Layer 5 of a small transformer language model trained on English Wikipedia (23 layers, counted from 0, width 128).
Take only the direct path to the model's output, skipping the later layers: a vector added to the residual stream pushes a token's score in proportion to its dot product with that token's output vector.

Output vectors of the tokens that the questions are about. A number n stands for (n - 500) times 0.00096.
" color": 543,321,731,413,580,626,532,373,326,505,451,509,574,684,404,515,711,468,688,524,624,639,541,649,508,433,491,345,447,445,512,296,268,643,500,622,458,538,389,333,516,441,655,497,405,237,456,464,799,533,461,524,639,638,736,559,387,642,553,477,518,335,412,508,538,641,665,521,589,576,302,327,535,531,631,342,365,422,331,338,444,676,266,454,466,494,631,424,634,440,479,627,262,494,542,382,382,483,498,223,295,469,661,544,522,555,373,671,616,432,534,452,636,656,383,484,573,575,491,546,404,403,630,557,597,441,508,489
"\"": 657,494,322,786,360,455,441,428,526,421,435,335,508,479,296,555,498,580,637,603,588,519,498,441,682,489,806,336,274,323,495,305,379,403,356,323,512,785,652,542,488,593,458,613,257,462,467,423,671,693,681,660,629,463,389,905,669,342,720,315,492,575,530,403,342,546,309,242,713,773,717,605,532,713,344,562,549,210,525,426,722,422,460,497,445,334,404,545,358,721,673,649,382,418,405,424,414,566,576,448,733,579,347,655,503,646,205,663,705,675,275,792,531,407,461,307,305,499,640,421,130,154,684,252,239,592,685,527
" office": 797,607,639,402,653,488,485,152,365,354,444,626,638,524,560,611,714,655,565,512,828,377,323,591,378,155,585,182,507,669,218,494,479,438,649,664,338,541,286,525,668,506,625,518,616,145,603,606,718,394,478,582,522,523,405,281,545,452,462,291,366,540,428,368,614,546,654,789,542,478,419,507,814,745,496,576,637,548,284,561,299,690,495,410,625,297,572,363,410,478,588,802,735,213,616,270,814,494,168,433,339,552,642,522,739,292,649,221,636,556,420,608,574,445,436,352,344,497,415,502,251,539,529,480,418,506,393,494
" his": 588,591,480,673,582,383,384,273,343,464,635,703,413,707,626,768,587,581,426,242,515,555,347,395,305,515,678,421,666,479,567,757,332,515,304,379,449,666,201,549,408,371,725,452,515,576,115,419,581,563,493,364,473,438,620,709,315,547,455,243,327,528,508,432,733,433,466,808,586,368,355,679,633,611,555,562,431,624,261,620,366,581,449,477,367,504,565,389,450,489,432,755,477,321,317,541,493,576,416,472,615,662,416,586,306,567,578,523,634,804,233,398,559,527,547,282,535,555,329,574,524,680,457,535,794,465,490,441
" way": 363,377,440,431,651,701,518,149,422,376,465,786,511,569,645,645,753,673,800,382,375,350,415,789,565,392,505,289,506,474,496,355,306,937,407,505,414,687,673,187,590,661,660,505,334,303,308,531,638,517,422,667,514,455,448,603,411,538,127,530,430,402,486,511,563,573,253,711,574,587,352,324,595,588,105,264,841,521,673,589,710,764,192,477,344,678,450,672,230,404,514,644,560,380,422,157,782,577,288,380,554,445,470,695,662,673,157,529,329,394,516,488,543,514,686,299,537,467,131,689,395,361,871,725,697,400,681,484
" different": 579,404,736,230,497,566,536,277,629,397,549,471,684,495,516,550,651,539,797,494,537,424,427,509,449,346,393,451,353,417,547,474,196,552,666,642,621,439,550,456,650,544,801,456,506,434,345,422,767,637,497,567,590,356,539,513,408,329,377,474,560,320,469,517,558,353,457,531,513,535,229,379,556,661,313,347,463,597,513,595,467,813,251,614,490,637,528,563,477,462,461,475,306,300,282,493,677,654,513,362,474,480,469,497,596,623,422,738,461,410,682,501,662,398,592,393,664,233,392,531,448,524,613,509,603,582,443,515
" arms": 598,560,751,572,669,720,441,260,262,383,401,462,697,553,604,800,705,564,499,472,822,497,245,523,436,325,544,293,455,586,310,744,269,548,577,543,530,673,416,403,573,631,411,628,398,267,423,665,819,818,530,522,316,394,664,418,564,533,229,488,426,419,450,849,630,662,571,522,525,604,705,170,727,518,388,379,559,485,609,245,428,721,285,630,475,353,637,543,113,435,307,619,352,239,679,267,626,645,191,293,627,385,415,556,617,479,485,456,674,266,680,653,620,484,394,353,197,471,524,446,274,336,734,646,515,415,539,478
" ranked": 464,692,244,324,532,559,600,486,519,577,421,516,649,578,620,369,681,401,621,366,629,497,328,625,326,479,401,497,429,386,542,414,243,480,549,265,561,448,601,403,556,780,368,498,678,355,438,651,661,452,320,424,501,431,662,509,385,388,454,525,301,539,305,614,517,696,532,427,397,277,491,521,518,633,428,456,369,488,333,251,589,811,553,204,491,233,510,462,627,461,522,400,303,529,509,455,583,531,700,350,601,618,468,753,409,434,639,699,651,635,455,524,933,796,373,404,541,549,498,395,495,537,692,612,606,445,521,439
" background": 705,439,660,405,579,531,418,216,329,497,438,490,468,576,490,655,770,353,693,472,418,727,557,833,466,371,688,355,548,396,549,352,359,494,498,579,350,483,579,540,975,454,679,498,609,210,422,566,777,449,490,357,461,445,335,378,349,575,600,396,403,504,450,701,575,426,623,407,381,584,416,307,684,417,529,302,549,400,354,334,397,603,289,244,487,591,382,535,412,272,487,557,540,454,414,427,936,423,384,433,360,445,577,574,537,432,470,422,667,579,707,541,561,705,301,539,595,564,646,891,277,485,587,506,677,301,657,432
" Staff": 855,525,539,465,520,420,680,427,320,483,319,568,533,775,675,543,675,375,429,459,552,501,333,400,353,415,639,419,630,513,424,557,412,466,551,417,311,750,548,527,941,598,378,563,400,405,474,701,578,548,435,386,555,492,578,383,441,297,738,450,292,479,411,564,507,571,632,605,724,636,450,308,523,564,560,481,602,570,439,557,321,656,441,587,321,442,518,584,377,451,458,745,535,343,364,325,580,489,335,421,633,514,371,691,578,458,392,428,565,289,593,661,569,576,636,237,619,547,452,261,438,358,438,555,498,191,633,405

Output weights of attention head 0. The head adds the sum of these rows, row i times number i of z. A number n stands for (n - 500) times 0.0035.
o0: 593,621,509,829,445,544,623,306,488,554,564,437,333,212,539,617,945,456,178,605,568,569,548,554,348,450,636,553,443,568,353,459,411,337,486,425,617,293,547,411,398,428,524,429,478,589,463,784,265,532,808,529,403,676,520,499,514,573,450,500,501,451,223,663,534,605,779,443,653,568,662,522,488,655,407,628,619,392,463,518,625,326,484,514,544,388,258,474,539,574,536,437,538,431,459,732,286,471,428,549,635,223,523,664,462,420,536,413,488,398,273,362,460,331,829,418,206,479,700,432,628,389,619,381,494,439,600,488
o1: 593,418,697,371,375,565,447,85,297,216,370,486,504,444,532,559,139,607,569,592,484,567,551,537,678,585,539,423,563,416,563,419,520,631,653,589,588,450,352,386,485,367,364,728,520,341,581,265,308,680,524,466,280,559,406,548,878,278,358,552,472,481,296,245,528,384,595,677,552,555,656,460,584,350,521,557,685,713,578,382,685,635,328,695,446,442,541,698,437,441,500,352,692,755,469,420,590,518,404,495,385,525,750,240,726,393,563,503,611,434,665,455,714,705,425,374,715,334,502,656,610,377,427,570,469,341,397,450
o2: 614,688,381,516,449,659,466,470,479,558,548,499,466,491,300,466,544,561,564,425,657,518,526,370,547,568,530,610,696,706,522,300,633,517,649,449,527,654,466,560,647,379,491,552,469,606,452,765,413,337,381,444,279,433,348,394,613,555,514,362,353,363,443,358,449,632,560,616,520,511,318,648,562,376,536,475,499,502,691,364,465,574,531,409,594,522,359,465,431,435,474,651,668,288,450,410,619,717,606,569,445,364,553,470,429,572,306,580,528,522,359,478,465,251,632,488,542,627,457,326,440,493,497,471,474,462,616,523
o3: 492,349,610,395,555,679,494,619,607,326,413,614,564,443,513,623,622,806,398,624,451,549,593,662,477,546,731,282,261,452,660,593,386,617,680,355,616,191,519,638,829,264,476,453,420,825,276,531,506,560,434,465,397,410,425,413,543,603,363,575,482,523,599,501,508,397,461,428,695,703,211,563,489,570,505,313,328,600,484,250,543,401,468,532,556,674,512,336,429,452,402,326,478,267,409,301,713,520,514,599,393,668,615,449,639,427,604,708,472,647,479,559,511,555,472,415,367,640,553,580,406,410,363,402,669,385,350,506
o4: 457,429,320,529,363,370,510,650,465,509,336,504,461,590,646,400,633,476,489,458,346,534,582,374,575,520,480,541,675,307,505,477,517,572,413,692,498,474,466,527,370,524,469,525,459,430,492,549,506,358,402,505,570,578,575,592,479,437,568,523,548,522,483,416,614,451,503,449,311,464,532,367,710,606,527,520,617,527,359,659,476,365,609,548,430,433,471,586,531,428,721,417,635,556,689,541,505,606,464,545,358,513,453,557,415,471,588,444,383,536,533,491,349,441,513,368,457,496,596,431,593,670,410,551,479,612,550,433
o5: 376,367,651,494,567,517,408,533,408,318,530,367,434,583,373,545,593,747,433,510,333,572,697,398,569,499,423,514,335,241,719,441,479,630,315,682,318,576,533,360,454,499,528,426,523,508,649,574,748,679,410,427,289,407,282,488,388,471,714,449,262,547,703,468,648,442,478,416,281,567,807,643,521,529,579,410,563,640,222,730,382,706,346,453,598,565,437,372,719,426,613,472,530,665,475,514,523,369,524,607,333,908,248,616,639,551,442,393,489,639,611,458,604,538,377,633,454,451,452,287,208,482,608,785,361,572,364,468
o6: 532,544,672,385,531,430,538,657,619,317,366,637,529,568,587,474,271,397,497,400,418,572,723,565,586,497,701,352,444,431,644,667,627,741,485,619,369,437,455,466,581,304,321,459,289,596,356,418,531,577,374,442,498,550,543,665,555,330,326,660,586,559,517,331,472,374,472,670,473,529,562,356,588,594,452,498,471,499,269,500,395,413,619,352,490,638,624,465,590,496,485,165,583,463,581,503,576,682,257,498,455,569,303,416,575,609,548,363,453,585,652,718,607,656,499,404,561,551,338,548,572,380,458,544,558,538,383,424
o7: 415,491,165,654,531,531,421,473,405,269,338,552,221,521,370,628,760,434,382,557,331,438,621,382,531,290,522,539,458,210,547,397,535,434,628,481,714,449,523,499,383,607,575,516,569,499,640,692,211,593,485,488,324,439,370,353,646,668,335,678,391,604,566,501,876,207,645,176,593,377,670,378,754,551,394,363,685,773,508,511,743,403,556,762,661,518,429,718,531,369,733,341,560,492,605,323,662,361,444,568,363,355,471,632,565,710,433,446,449,555,536,385,394,471,614,732,466,494,628,503,531,586,463,301,577,378,773,171
o8: 544,538,677,694,530,643,489,342,598,320,113,488,382,420,400,657,415,566,547,558,544,397,592,608,416,620,563,516,323,214,302,575,291,305,501,506,653,416,486,579,501,631,522,553,546,532,491,350,560,564,699,481,346,433,602,365,685,593,476,326,547,495,626,435,467,563,595,450,333,455,553,749,446,442,495,535,609,515,559,527,477,543,676,297,430,629,699,492,483,534,455,476,376,387,653,662,466,453,376,510,632,675,314,600,438,584,617,540,541,514,481,521,696,424,541,387,469,361,544,490,424,536,332,479,477,584,242,488
o9: 395,653,445,532,526,519,452,429,423,425,24,461,592,509,439,429,467,554,426,505,622,551,455,588,577,370,502,464,534,812,532,520,633,517,562,544,392,556,326,549,664,418,328,442,313,573,541,610,754,473,566,465,400,669,536,542,649,485,445,514,382,438,353,373,615,460,570,365,655,438,609,617,610,504,595,408,405,527,748,464,470,467,413,603,338,733,632,468,442,390,366,592,494,462,447,344,432,624,457,313,762,358,474,548,764,556,294,658,628,499,290,501,514,379,581,595,522,352,546,238,537,439,441,667,538,355,501,677
o10: 591,670,608,646,523,528,568,484,492,713,513,648,396,709,432,649,537,522,517,187,575,535,644,420,702,529,695,382,396,395,479,472,624,360,434,354,438,440,562,696,511,651,635,364,739,613,478,489,535,314,489,468,588,625,474,414,609,573,646,225,543,496,421,410,568,420,741,367,460,573,332,474,647,433,309,463,454,569,342,473,364,859,723,335,648,502,446,447,492,485,380,590,536,199,405,468,338,449,651,525,554,459,590,592,380,455,704,308,388,534,431,288,247,166,556,504,302,499,741,488,523,589,394,144,688,579,500,583
o11: 349,503,714,407,539,498,541,458,547,617,586,538,662,693,705,363,622,497,561,526,476,457,302,420,481,378,395,361,464,672,661,621,366,661,507,629,661,421,300,621,564,420,579,286,467,561,455,452,539,491,462,447,469,375,517,463,487,606,441,539,523,485,443,654,551,509,552,456,544,514,420,345,424,474,467,235,401,760,380,617,297,559,466,544,567,443,563,366,590,598,540,488,632,492,535,431,585,346,449,670,334,602,376,481,761,367,576,429,700,451,558,403,416,416,431,482,463,304,455,520,566,656,396,301,482,605,469,689
o12: 444,438,627,631,440,391,336,686,450,422,280,482,441,238,321,714,464,752,521,367,534,483,513,317,491,468,555,386,469,369,341,440,586,542,414,438,527,376,558,530,550,452,623,598,635,718,509,612,496,850,530,539,530,554,563,419,438,586,522,211,445,519,541,639,576,545,589,472,479,420,617,518,620,255,539,667,413,445,425,451,408,370,599,567,584,482,290,332,671,625,538,404,356,530,426,555,541,608,559,500,399,597,389,591,492,723,421,349,564,544,539,551,516,520,603,373,413,438,444,451,392,499,684,457,504,673,513,525
o13: 454,321,531,466,594,573,460,731,453,170,217,593,585,508,314,498,688,750,490,578,432,586,553,333,507,601,284,757,579,584,427,352,433,515,519,533,522,709,316,504,503,500,466,564,374,500,463,544,546,609,464,383,429,525,489,622,442,392,518,604,409,290,522,185,544,392,435,618,278,684,475,547,604,331,623,400,644,486,602,446,263,534,622,733,566,353,542,605,495,475,585,584,548,549,598,438,636,631,572,525,250,548,622,499,410,660,436,450,530,436,297,417,350,399,666,356,509,447,637,464,481,368,546,575,523,452,602,730
o14: 296,443,761,543,736,485,468,366,520,417,406,419,745,696,438,576,503,573,545,540,483,477,423,593,378,495,679,376,351,653,780,536,567,597,398,342,317,506,574,691,682,327,728,396,388,437,511,383,782,567,433,466,474,515,572,563,431,300,509,402,557,560,566,647,518,493,646,637,540,559,375,443,470,439,724,272,359,525,503,522,352,554,490,494,357,609,462,324,605,467,208,665,524,409,512,247,406,369,616,490,457,517,509,441,681,391,476,452,605,426,553,409,308,428,559,606,429,414,530,645,355,603,467,448,647,491,348,681
o15: 516,569,427,526,502,564,653,503,639,395,340,551,329,584,374,621,685,481,348,489,669,510,722,612,542,351,547,375,384,700,383,498,552,456,604,398,412,394,566,408,668,505,246,415,551,669,378,766,365,389,550,633,453,459,311,626,257,615,318,720,479,475,485,379,446,424,361,404,416,600,617,511,429,619,494,486,400,497,320,563,475,561,350,401,601,762,831,530,542,504,465,366,453,323,471,637,432,481,346,498,556,557,370,681,464,587,433,439,487,467,329,641,706,586,466,584,502,830,489,353,497,160,526,650,466,421,617,623
o16: 470,449,507,559,723,431,552,133,609,437,456,448,523,743,354,545,418,231,574,613,438,413,525,582,423,528,626,423,498,572,713,431,632,556,456,338,317,535,752,496,411,406,764,491,328,288,591,354,557,529,488,482,510,427,571,685,472,165,386,548,651,672,525,664,412,539,598,779,463,430,361,429,427,668,725,455,543,392,592,647,527,405,432,443,395,717,515,539,582,470,313,612,554,527,696,360,340,443,506,510,557,343,507,663,495,367,388,496,413,324,528,563,361,593,586,756,578,585,360,690,398,565,419,505,528,323,421,393
o17: 576,842,510,408,459,520,631,370,489,465,442,621,613,733,324,219,429,285,659,586,484,434,547,466,220,589,529,950,487,456,681,596,654,520,449,668,578,982,423,640,568,508,351,385,258,429,585,502,698,351,487,432,184,344,562,416,676,603,485,551,485,382,522,473,494,426,575,749,574,385,430,521,512,445,423,311,481,615,698,614,525,423,739,406,421,481,469,527,466,463,430,595,730,512,637,320,524,684,304,675,445,341,188,302,522,529,372,475,550,582,550,400,591,207,696,453,427,492,406,391,420,721,447,600,411,544,374,223
o18: 455,484,536,419,551,425,501,529,645,368,442,466,474,472,530,525,567,448,505,498,547,497,658,557,617,488,627,588,517,426,437,426,542,589,652,494,511,579,382,416,425,618,511,487,663,477,321,519,458,460,542,497,425,449,454,628,394,403,397,528,527,403,432,285,418,462,339,677,288,574,522,470,560,514,413,371,647,398,466,467,429,547,556,482,676,499,610,645,400,574,557,480,432,529,603,615,358,529,516,501,481,548,555,512,392,482,635,470,549,442,524,538,619,479,528,279,646,490,577,541,531,331,491,566,388,448,550,638
o19: 473,492,371,506,487,379,690,437,523,407,173,563,464,570,497,484,710,375,514,631,432,552,605,439,568,672,567,525,574,382,473,406,601,469,437,458,572,375,568,552,568,526,514,502,575,488,357,479,475,352,469,523,691,548,641,714,312,477,440,455,612,491,457,323,412,496,395,660,312,555,394,385,555,607,649,665,560,223,517,529,492,412,688,485,510,517,519,599,419,506,545,521,483,563,765,629,387,519,492,554,458,425,415,683,287,456,542,460,471,456,434,507,559,439,606,300,359,623,479,664,509,515,468,501,488,449,437,523
o20: 597,552,468,491,674,738,386,626,765,671,309,556,305,694,584,406,460,818,546,556,643,434,325,274,540,583,199,540,613,708,408,225,263,496,429,688,694,273,360,578,380,465,665,481,344,466,485,510,515,621,405,414,535,369,470,633,350,483,517,414,692,553,751,362,408,656,518,380,290,564,485,653,389,561,521,597,724,603,475,579,375,769,119,317,393,579,572,402,604,588,479,453,454,563,697,549,575,559,494,421,436,419,657,386,469,316,463,360,468,380,404,464,463,573,537,509,549,519,371,503,529,475,466,524,627,501,330,596
o21: 531,472,537,587,444,482,589,374,332,563,351,511,577,724,666,322,432,567,405,603,415,713,444,324,701,550,238,356,684,700,658,482,481,524,415,728,422,424,438,472,423,480,348,592,348,403,656,397,506,368,293,395,594,641,441,728,614,291,549,527,480,415,336,359,562,547,607,538,455,602,721,408,620,617,536,713,509,581,349,662,387,538,433,553,316,454,557,482,596,387,642,448,701,635,493,569,532,483,516,477,470,490,552,515,621,453,569,415,534,403,454,471,414,431,397,468,467,332,481,349,681,551,335,547,420,527,502,537
o22: 488,622,355,603,514,689,581,673,351,690,724,397,469,309,494,448,684,752,440,523,532,435,406,364,331,494,400,512,517,479,638,464,515,354,309,572,499,355,624,700,741,374,377,614,444,664,458,602,460,450,240,586,597,569,363,457,215,739,502,427,573,484,737,479,539,729,490,414,623,632,617,471,491,437,680,779,555,372,627,347,621,618,365,426,301,494,260,359,528,381,476,502,410,434,460,495,608,495,627,406,398,485,540,404,405,537,403,341,480,598,563,525,472,445,438,559,303,706,344,467,307,506,661,434,613,539,550,464
o23: 662,359,410,541,491,748,589,379,557,509,718,518,408,522,507,521,543,595,461,561,467,527,589,534,616,761,556,493,380,232,626,359,375,419,569,469,540,454,718,460,472,555,595,564,455,538,509,393,469,326,277,452,344,325,348,429,532,451,577,489,383,536,669,475,391,580,437,550,402,623,344,669,527,611,470,520,630,400,520,421,648,459,445,312,612,661,505,482,364,383,589,587,554,358,476,522,666,471,701,689,481,638,614,584,388,468,614,632,411,650,490,584,574,421,388,480,454,585,457,409,343,591,290,388,351,440,456,351
o24: 512,473,516,398,423,414,593,510,423,432,298,607,632,461,534,465,406,423,473,467,512,706,500,572,647,643,560,643,377,429,574,478,640,620,389,499,375,551,489,434,608,389,447,523,473,479,483,359,680,559,495,505,579,725,692,656,508,336,555,485,482,564,329,321,475,348,472,552,634,504,562,413,596,518,493,574,420,319,569,406,587,304,485,532,529,462,506,488,423,468,389,480,462,691,526,449,434,661,494,474,562,409,541,397,596,501,503,432,547,595,434,529,659,594,615,304,343,383,454,563,532,540,534,624,436,381,363,583
o25: 470,541,460,303,459,445,514,531,598,610,506,562,504,742,639,394,608,496,509,500,501,546,554,387,829,628,258,399,640,655,571,370,598,496,464,539,754,373,307,467,616,512,574,351,692,521,480,654,641,352,452,438,616,438,488,465,538,724,677,305,316,622,438,246,356,566,294,368,608,584,325,582,507,502,450,446,325,346,412,412,472,566,359,499,653,411,459,405,371,538,575,593,625,575,495,438,657,418,626,615,549,643,365,636,564,381,401,659,576,610,382,389,803,380,333,239,445,421,410,481,422,531,539,600,293,440,452,740
o26: 523,621,438,473,499,455,477,253,691,604,364,528,384,802,463,463,344,529,501,580,513,529,636,435,613,501,599,373,520,486,634,434,717,576,521,522,455,458,586,512,515,577,605,529,587,431,562,468,489,434,415,482,417,303,416,570,547,469,521,389,599,673,430,482,443,566,478,577,526,486,475,572,485,710,377,496,421,562,396,616,562,549,313,374,429,683,464,440,527,468,476,393,578,533,554,416,386,512,513,530,534,454,535,513,524,300,478,552,404,476,579,510,660,525,442,496,500,647,385,497,446,521,423,657,455,412,358,263
o27: 500,513,343,421,459,303,414,478,625,569,259,430,346,674,496,619,441,581,436,614,621,503,672,471,440,305,819,664,453,623,580,414,665,604,738,401,593,553,468,547,550,655,569,561,702,465,520,734,473,486,596,583,371,428,428,592,353,479,406,320,557,362,457,554,508,480,390,494,533,501,492,397,583,584,301,355,402,595,426,588,751,327,364,608,505,431,497,457,469,633,279,460,373,644,512,473,245,640,486,435,464,367,687,218,567,319,687,560,528,343,468,433,673,520,618,301,507,478,677,486,607,486,493,701,342,451,519,414
o28: 413,363,486,340,414,274,558,281,461,571,644,352,673,497,349,365,420,499,667,596,494,310,554,522,397,405,508,387,494,517,692,580,575,592,578,443,430,594,519,509,518,576,557,449,422,609,514,505,642,538,556,586,368,289,517,483,378,631,466,452,459,372,500,788,386,671,356,664,488,431,354,516,326,438,685,400,394,502,709,634,538,308,414,729,444,658,512,533,496,594,465,769,502,718,541,548,418,519,563,570,459,641,445,667,558,362,440,732,542,461,522,547,555,490,431,534,452,538,346,326,340,474,466,620,241,566,502,473
o29: 426,722,268,387,627,420,472,530,315,591,427,434,470,573,448,395,155,257,673,391,618,406,477,589,656,392,311,372,451,478,557,550,452,310,523,426,456,342,397,514,552,620,347,459,544,514,582,510,608,495,495,533,666,631,568,555,538,686,464,434,477,497,742,258,511,367,442,171,519,331,718,459,347,414,624,758,452,609,616,466,644,794,397,452,468,588,837,751,438,440,328,695,315,694,575,641,553,285,386,160,771,403,295,415,541,677,473,524,606,571,602,470,723,658,332,806,545,455,307,574,625,329,489,513,604,523,430,480
o30: 339,425,635,542,465,352,533,381,334,350,587,359,621,546,453,661,647,537,372,568,406,594,682,627,436,531,655,354,418,528,574,602,637,399,380,302,362,437,570,490,706,514,482,474,711,410,540,620,577,448,593,559,552,606,480,495,474,574,685,410,367,559,420,499,534,432,496,496,566,648,575,494,438,429,608,495,277,449,254,499,532,600,552,615,408,341,351,459,505,456,396,613,598,508,306,490,402,201,572,524,495,624,387,475,517,423,497,559,570,551,543,313,631,445,438,432,317,546,688,651,417,395,728,639,562,559,482,593
o31: 494,410,419,676,444,538,387,548,484,438,173,581,524,636,289,573,305,723,527,378,561,599,477,399,572,608,429,435,575,535,359,370,616,464,373,450,216,547,659,545,508,572,540,690,488,388,636,392,565,513,285,523,528,517,516,599,512,353,643,450,522,592,579,456,590,442,583,524,295,478,567,625,617,379,594,669,441,543,409,556,362,531,494,453,280,649,539,473,605,375,549,541,557,377,458,422,544,581,639,433,436,489,640,484,363,602,388,402,434,537,470,546,328,502,506,575,495,646,528,399,473,544,489,580,657,618,523,475

Each question shows a token from some text and the vector z that the head gathered there. A number n stands for (n - 500) times 0.0058.

".": 467,383,341,427,580,718,523,572,464,326,670,695,416,469,594,607,576,431,546,554,561,575,434,484,395,537,521,439,462,565,600,472
Which of these tokens does it push up most? " background"

" Studies": 479,605,452,466,442,579,444,352,462,554,446,482,501,507,502,547,478,213,494,400,622,625,507,503,486,494,468,432,464,458,500,585
Which of these tokens does it push up most? " color"

" over": 581,503,614,498,406,545,472,399,472,655,514,568,528,468,655,466,537,571,379,318,429,596,553,467,466,454,472,461,549,420,547,535
Which of these tokens does it push up most? " arms"

" both": 480,572,526,563,380,401,566,315,436,485,425,518,455,461,500,405,448,551,488,386,424,473,467,573,597,462,434,430,467,419,444,448
Which two tokens does it push up most, strongest first? " different", " arms"

" par": 512,600,580,673,451,495,546,392,351,566,426,551,328,545,547,603,544,477,520,469,455,575,547,566,535,572,445,515,647,524,556,414
Which of these tokens does it push up most? " way"

"hi": 529,577,548,597,385,542,484,347,598,554,558,579,510,454,742,453,629,591,423,434,561,515,554,582,522,432,549,524,565,410,520,523
Which of these tokens does it push up most? " office"

" Coach": 411,407,504,384,374,376,418,255,487,542,467,531,566,466,492,478,429,426,487,471,550,481,589,450,483,527,346,465,641,772,439,410
Which of these tokens does it push up most? " ranked"

" Master": 560,418,652,549,367,332,466,275,311,719,564,573,419,566,597,585,459,398,483,379,475,571,500,447,534,551,374,405,492,482,546,536
Which of these tokens does it push up most? " Staff"

" Baseball": 333,419,492,400,501,599,471,400,504,533,520,375,588,472,489,419,497,442,490,497,532,434,623,515,541,540,447,400,539,603,437,499
Which of these tokens does it push down most? " office"

"to": 599,430,465,554,517,459,567,580,503,484,567,396,599,527,460,625,434,407,515,566,379,503,559,478,561,469,460,548,361,411,598,558
Which of these tokens does it push up most? "\""

" the": 487,543,598,492,533,593,446,548,360,458,515,551,485,486,544,482,484,521,456,514,446,654,639,580,451,547,553,543,532,444,634,511
Which of these tokens does it push up most? " background"

"U": 438,483,558,491,450,401,502,441,429,564,504,504,353,641,513,554,468,473,608,509,376,503,394,525,518,554,367,476,439,507,540,480
Which of these tokens does it push up most? " Staff"

" determined": 663,429,592,508,369,528,362,313,412,578,592,498,434,521,578,538,456,329,486,370,538,548,645,559,467,456,425,432,478,399,569,532
Which of these tokens does it push up most? "\""

" per": 568,559,566,580,454,520,452,513,381,596,537,627,356,487,622,580,543,541,376,384,501,641,524,514,450,496,543,532,499,424,594,503
Which three tokens does it push up most, strongest first? " office", " Staff", " background"

" seven": 497,327,534,508,567,539,506,501,468,458,553,524,478,606,468,492,424,513,480,488,588,519,559,507,403,520,437,352,487,428,486,551
Which of these tokens does it push up most? " his"

" in": 413,630,571,611,461,682,535,528,443,500,458,527,484,482,733,499,761,593,323,426,457,586,606,643,508,388,638,431,600,197,559,645
Which three tokens does it push up most, strongest first? " background", " way", " office"

" University": 480,472,539,417,478,313,547,296,374,483,457,481,283,521,326,687,451,477,559,489,527,550,451,519,505,614,411,499,481,487,402,367
Which of these tokens does it push up most? " ranked"

"ock": 537,405,592,474,398,434,416,315,533,429,561,481,588,479,532,352,445,508,453,407,541,429,716,543,407,442,372,306,508,511,436,450
Which of these tokens does it push up most? " his"

" player": 492,447,517,545,335,424,515,382,429,550,405,472,439,500,552,433,514,549,457,383,450,434,535,475,539,407,377,384,426,597,454,413
Which of these tokens does it push down most? " office"

" surviv": 610,457,597,536,491,469,495,502,461,534,663,481,523,404,547,487,503,527,446,476,432,474,578,548,461,422,516,399,488,416,564,566
Which of these tokens does it push down most? " different"

" of": 402,624,584,508,442,646,465,469,493,440,470,530,603,493,565,350,444,573,419,399,398,562,568,580,460,466,494,497,558,458,606,532
Which three tokens does it push up most, strongest first? " background", " office", " different"

"wh": 504,394,473,549,559,502,531,429,459,524,638,611,420,431,564,462,506,568,432,524,481,595,490,544,535,567,539,407,544,470,569,529
Which two tokens does it push up most, strongest first? " his", " office"

" cl": 545,511,511,408,432,431,515,453,455,500,432,498,378,435,499,505,606,563,506,411,535,512,538,493,420,397,494,444,541,525,396,421
Which of these tokens does it push up most? " way"

" record": 393,408,546,292,431,338,378,180,486,454,536,380,416,482,466,470,497,439,625,525,535,461,577,581,449,511,488,543,558,507,466,532
Which of these tokens does it push up most? " ranked"

":": 481,360,374,382,575,593,499,490,337,320,447,522,572,367,593,287,621,504,413,451,380,468,517,501,482,469,513,413,582,346,601,521
Which three tokens does it push up most, strongest first? " background", " his", " color"

"ab": 591,479,507,501,482,504,442,443,513,459,522,451,512,552,551,470,490,392,515,504,557,458,612,561,505,427,364,420,410,456,515,512
Which of these tokens does it push up most? "\""

" got": 558,402,656,715,278,421,506,147,447,606,403,437,491,498,631,615,583,340,432,377,463,410,621,550,426,465,426,319,604,359,585,525
Which of these tokens does it push up most? " color"

" then": 499,434,496,518,395,440,489,337,471,461,476,421,480,474,529,530,559,338,480,453,442,460,505,544,470,457,435,388,500,479,558,542
Which three tokens does it push up most, strongest first? "\"", " color", " background"

" had": 371,456,310,646,330,634,739,136,547,370,419,640,523,489,587,557,428,325,614,362,466,418,393,532,559,589,432,376,524,410,563,370
Which of these tokens does it push down most? " Staff"

"n": 533,473,554,579,442,475,424,377,562,586,607,567,575,491,728,415,499,496,407,447,497,478,640,541,553,460,405,417,475,457,555,568
Which of these tokens does it push up most? " his"

"0": 359,440,591,368,475,423,404,406,502,450,675,435,456,561,524,463,489,584,569,490,495,411,532,539,426,490,488,558,504,501,484,561
Which of these tokens does it push up most? " his"

" 1973": 427,498,566,326,421,219,393,331,426,474,506,423,381,467,418,478,558,383,602,479,522,471,444,588,422,422,451,493,556,513,311,511
Which three tokens does it push up most, strongest first? " ranked", " way", " different"

" ra": 496,436,628,424,396,479,451,290,406,646,550,434,420,521,540,581,509,640,480,453,450,547,608,510,565,535,456,555,569,483,544,517
Which of these tokens does it push up most? " Staff"

"B": 421,505,550,495,506,421,667,430,377,587,428,482,399,585,435,622,482,456,662,539,419,435,354,385,500,533,426,419,485,528,496,467
Which of these tokens does it push up most? " way"

" a": 605,535,590,682,437,441,530,444,360,633,566,625,378,513,637,595,507,465,417,434,456,631,514,525,524,558,510,511,443,385,622,482
Which of these tokens does it push up most? " office"

"000": 564,378,628,461,524,387,545,512,445,585,633,392,385,521,485,597,507,525,509,524,423,552,581,527,495,447,471,411,362,507,529,629
Which two tokens does it push up most, strongest first? " Staff", "\""

" l": 596,539,638,575,467,480,509,433,296,633,557,553,393,638,644,597,552,523,481,470,438,648,523,483,567,533,459,534,504,375,654,570
Which two tokens does it push up most, strongest first? " Staff", " office"

" to": 673,492,577,642,388,565,416,342,399,509,625,603,374,573,621,526,416,379,488,345,468,559,564,633,499,481,427,431,437,249,621,481
Which two tokens does it push up most, strongest first? " office", " background"

"e": 589,441,588,363,526,471,377,373,482,460,448,439,724,608,506,355,371,468,476,551,510,555,738,372,451,483,402,479,523,469,649,578
Which two tokens does it push up most, strongest first? "\"", " his"

"el": 524,465,440,401,439,407,363,409,460,417,490,533,593,445,525,351,423,352,392,423,608,459,754,396,447,469,357,340,446,591,535,486
Which of these tokens does it push down most? " way"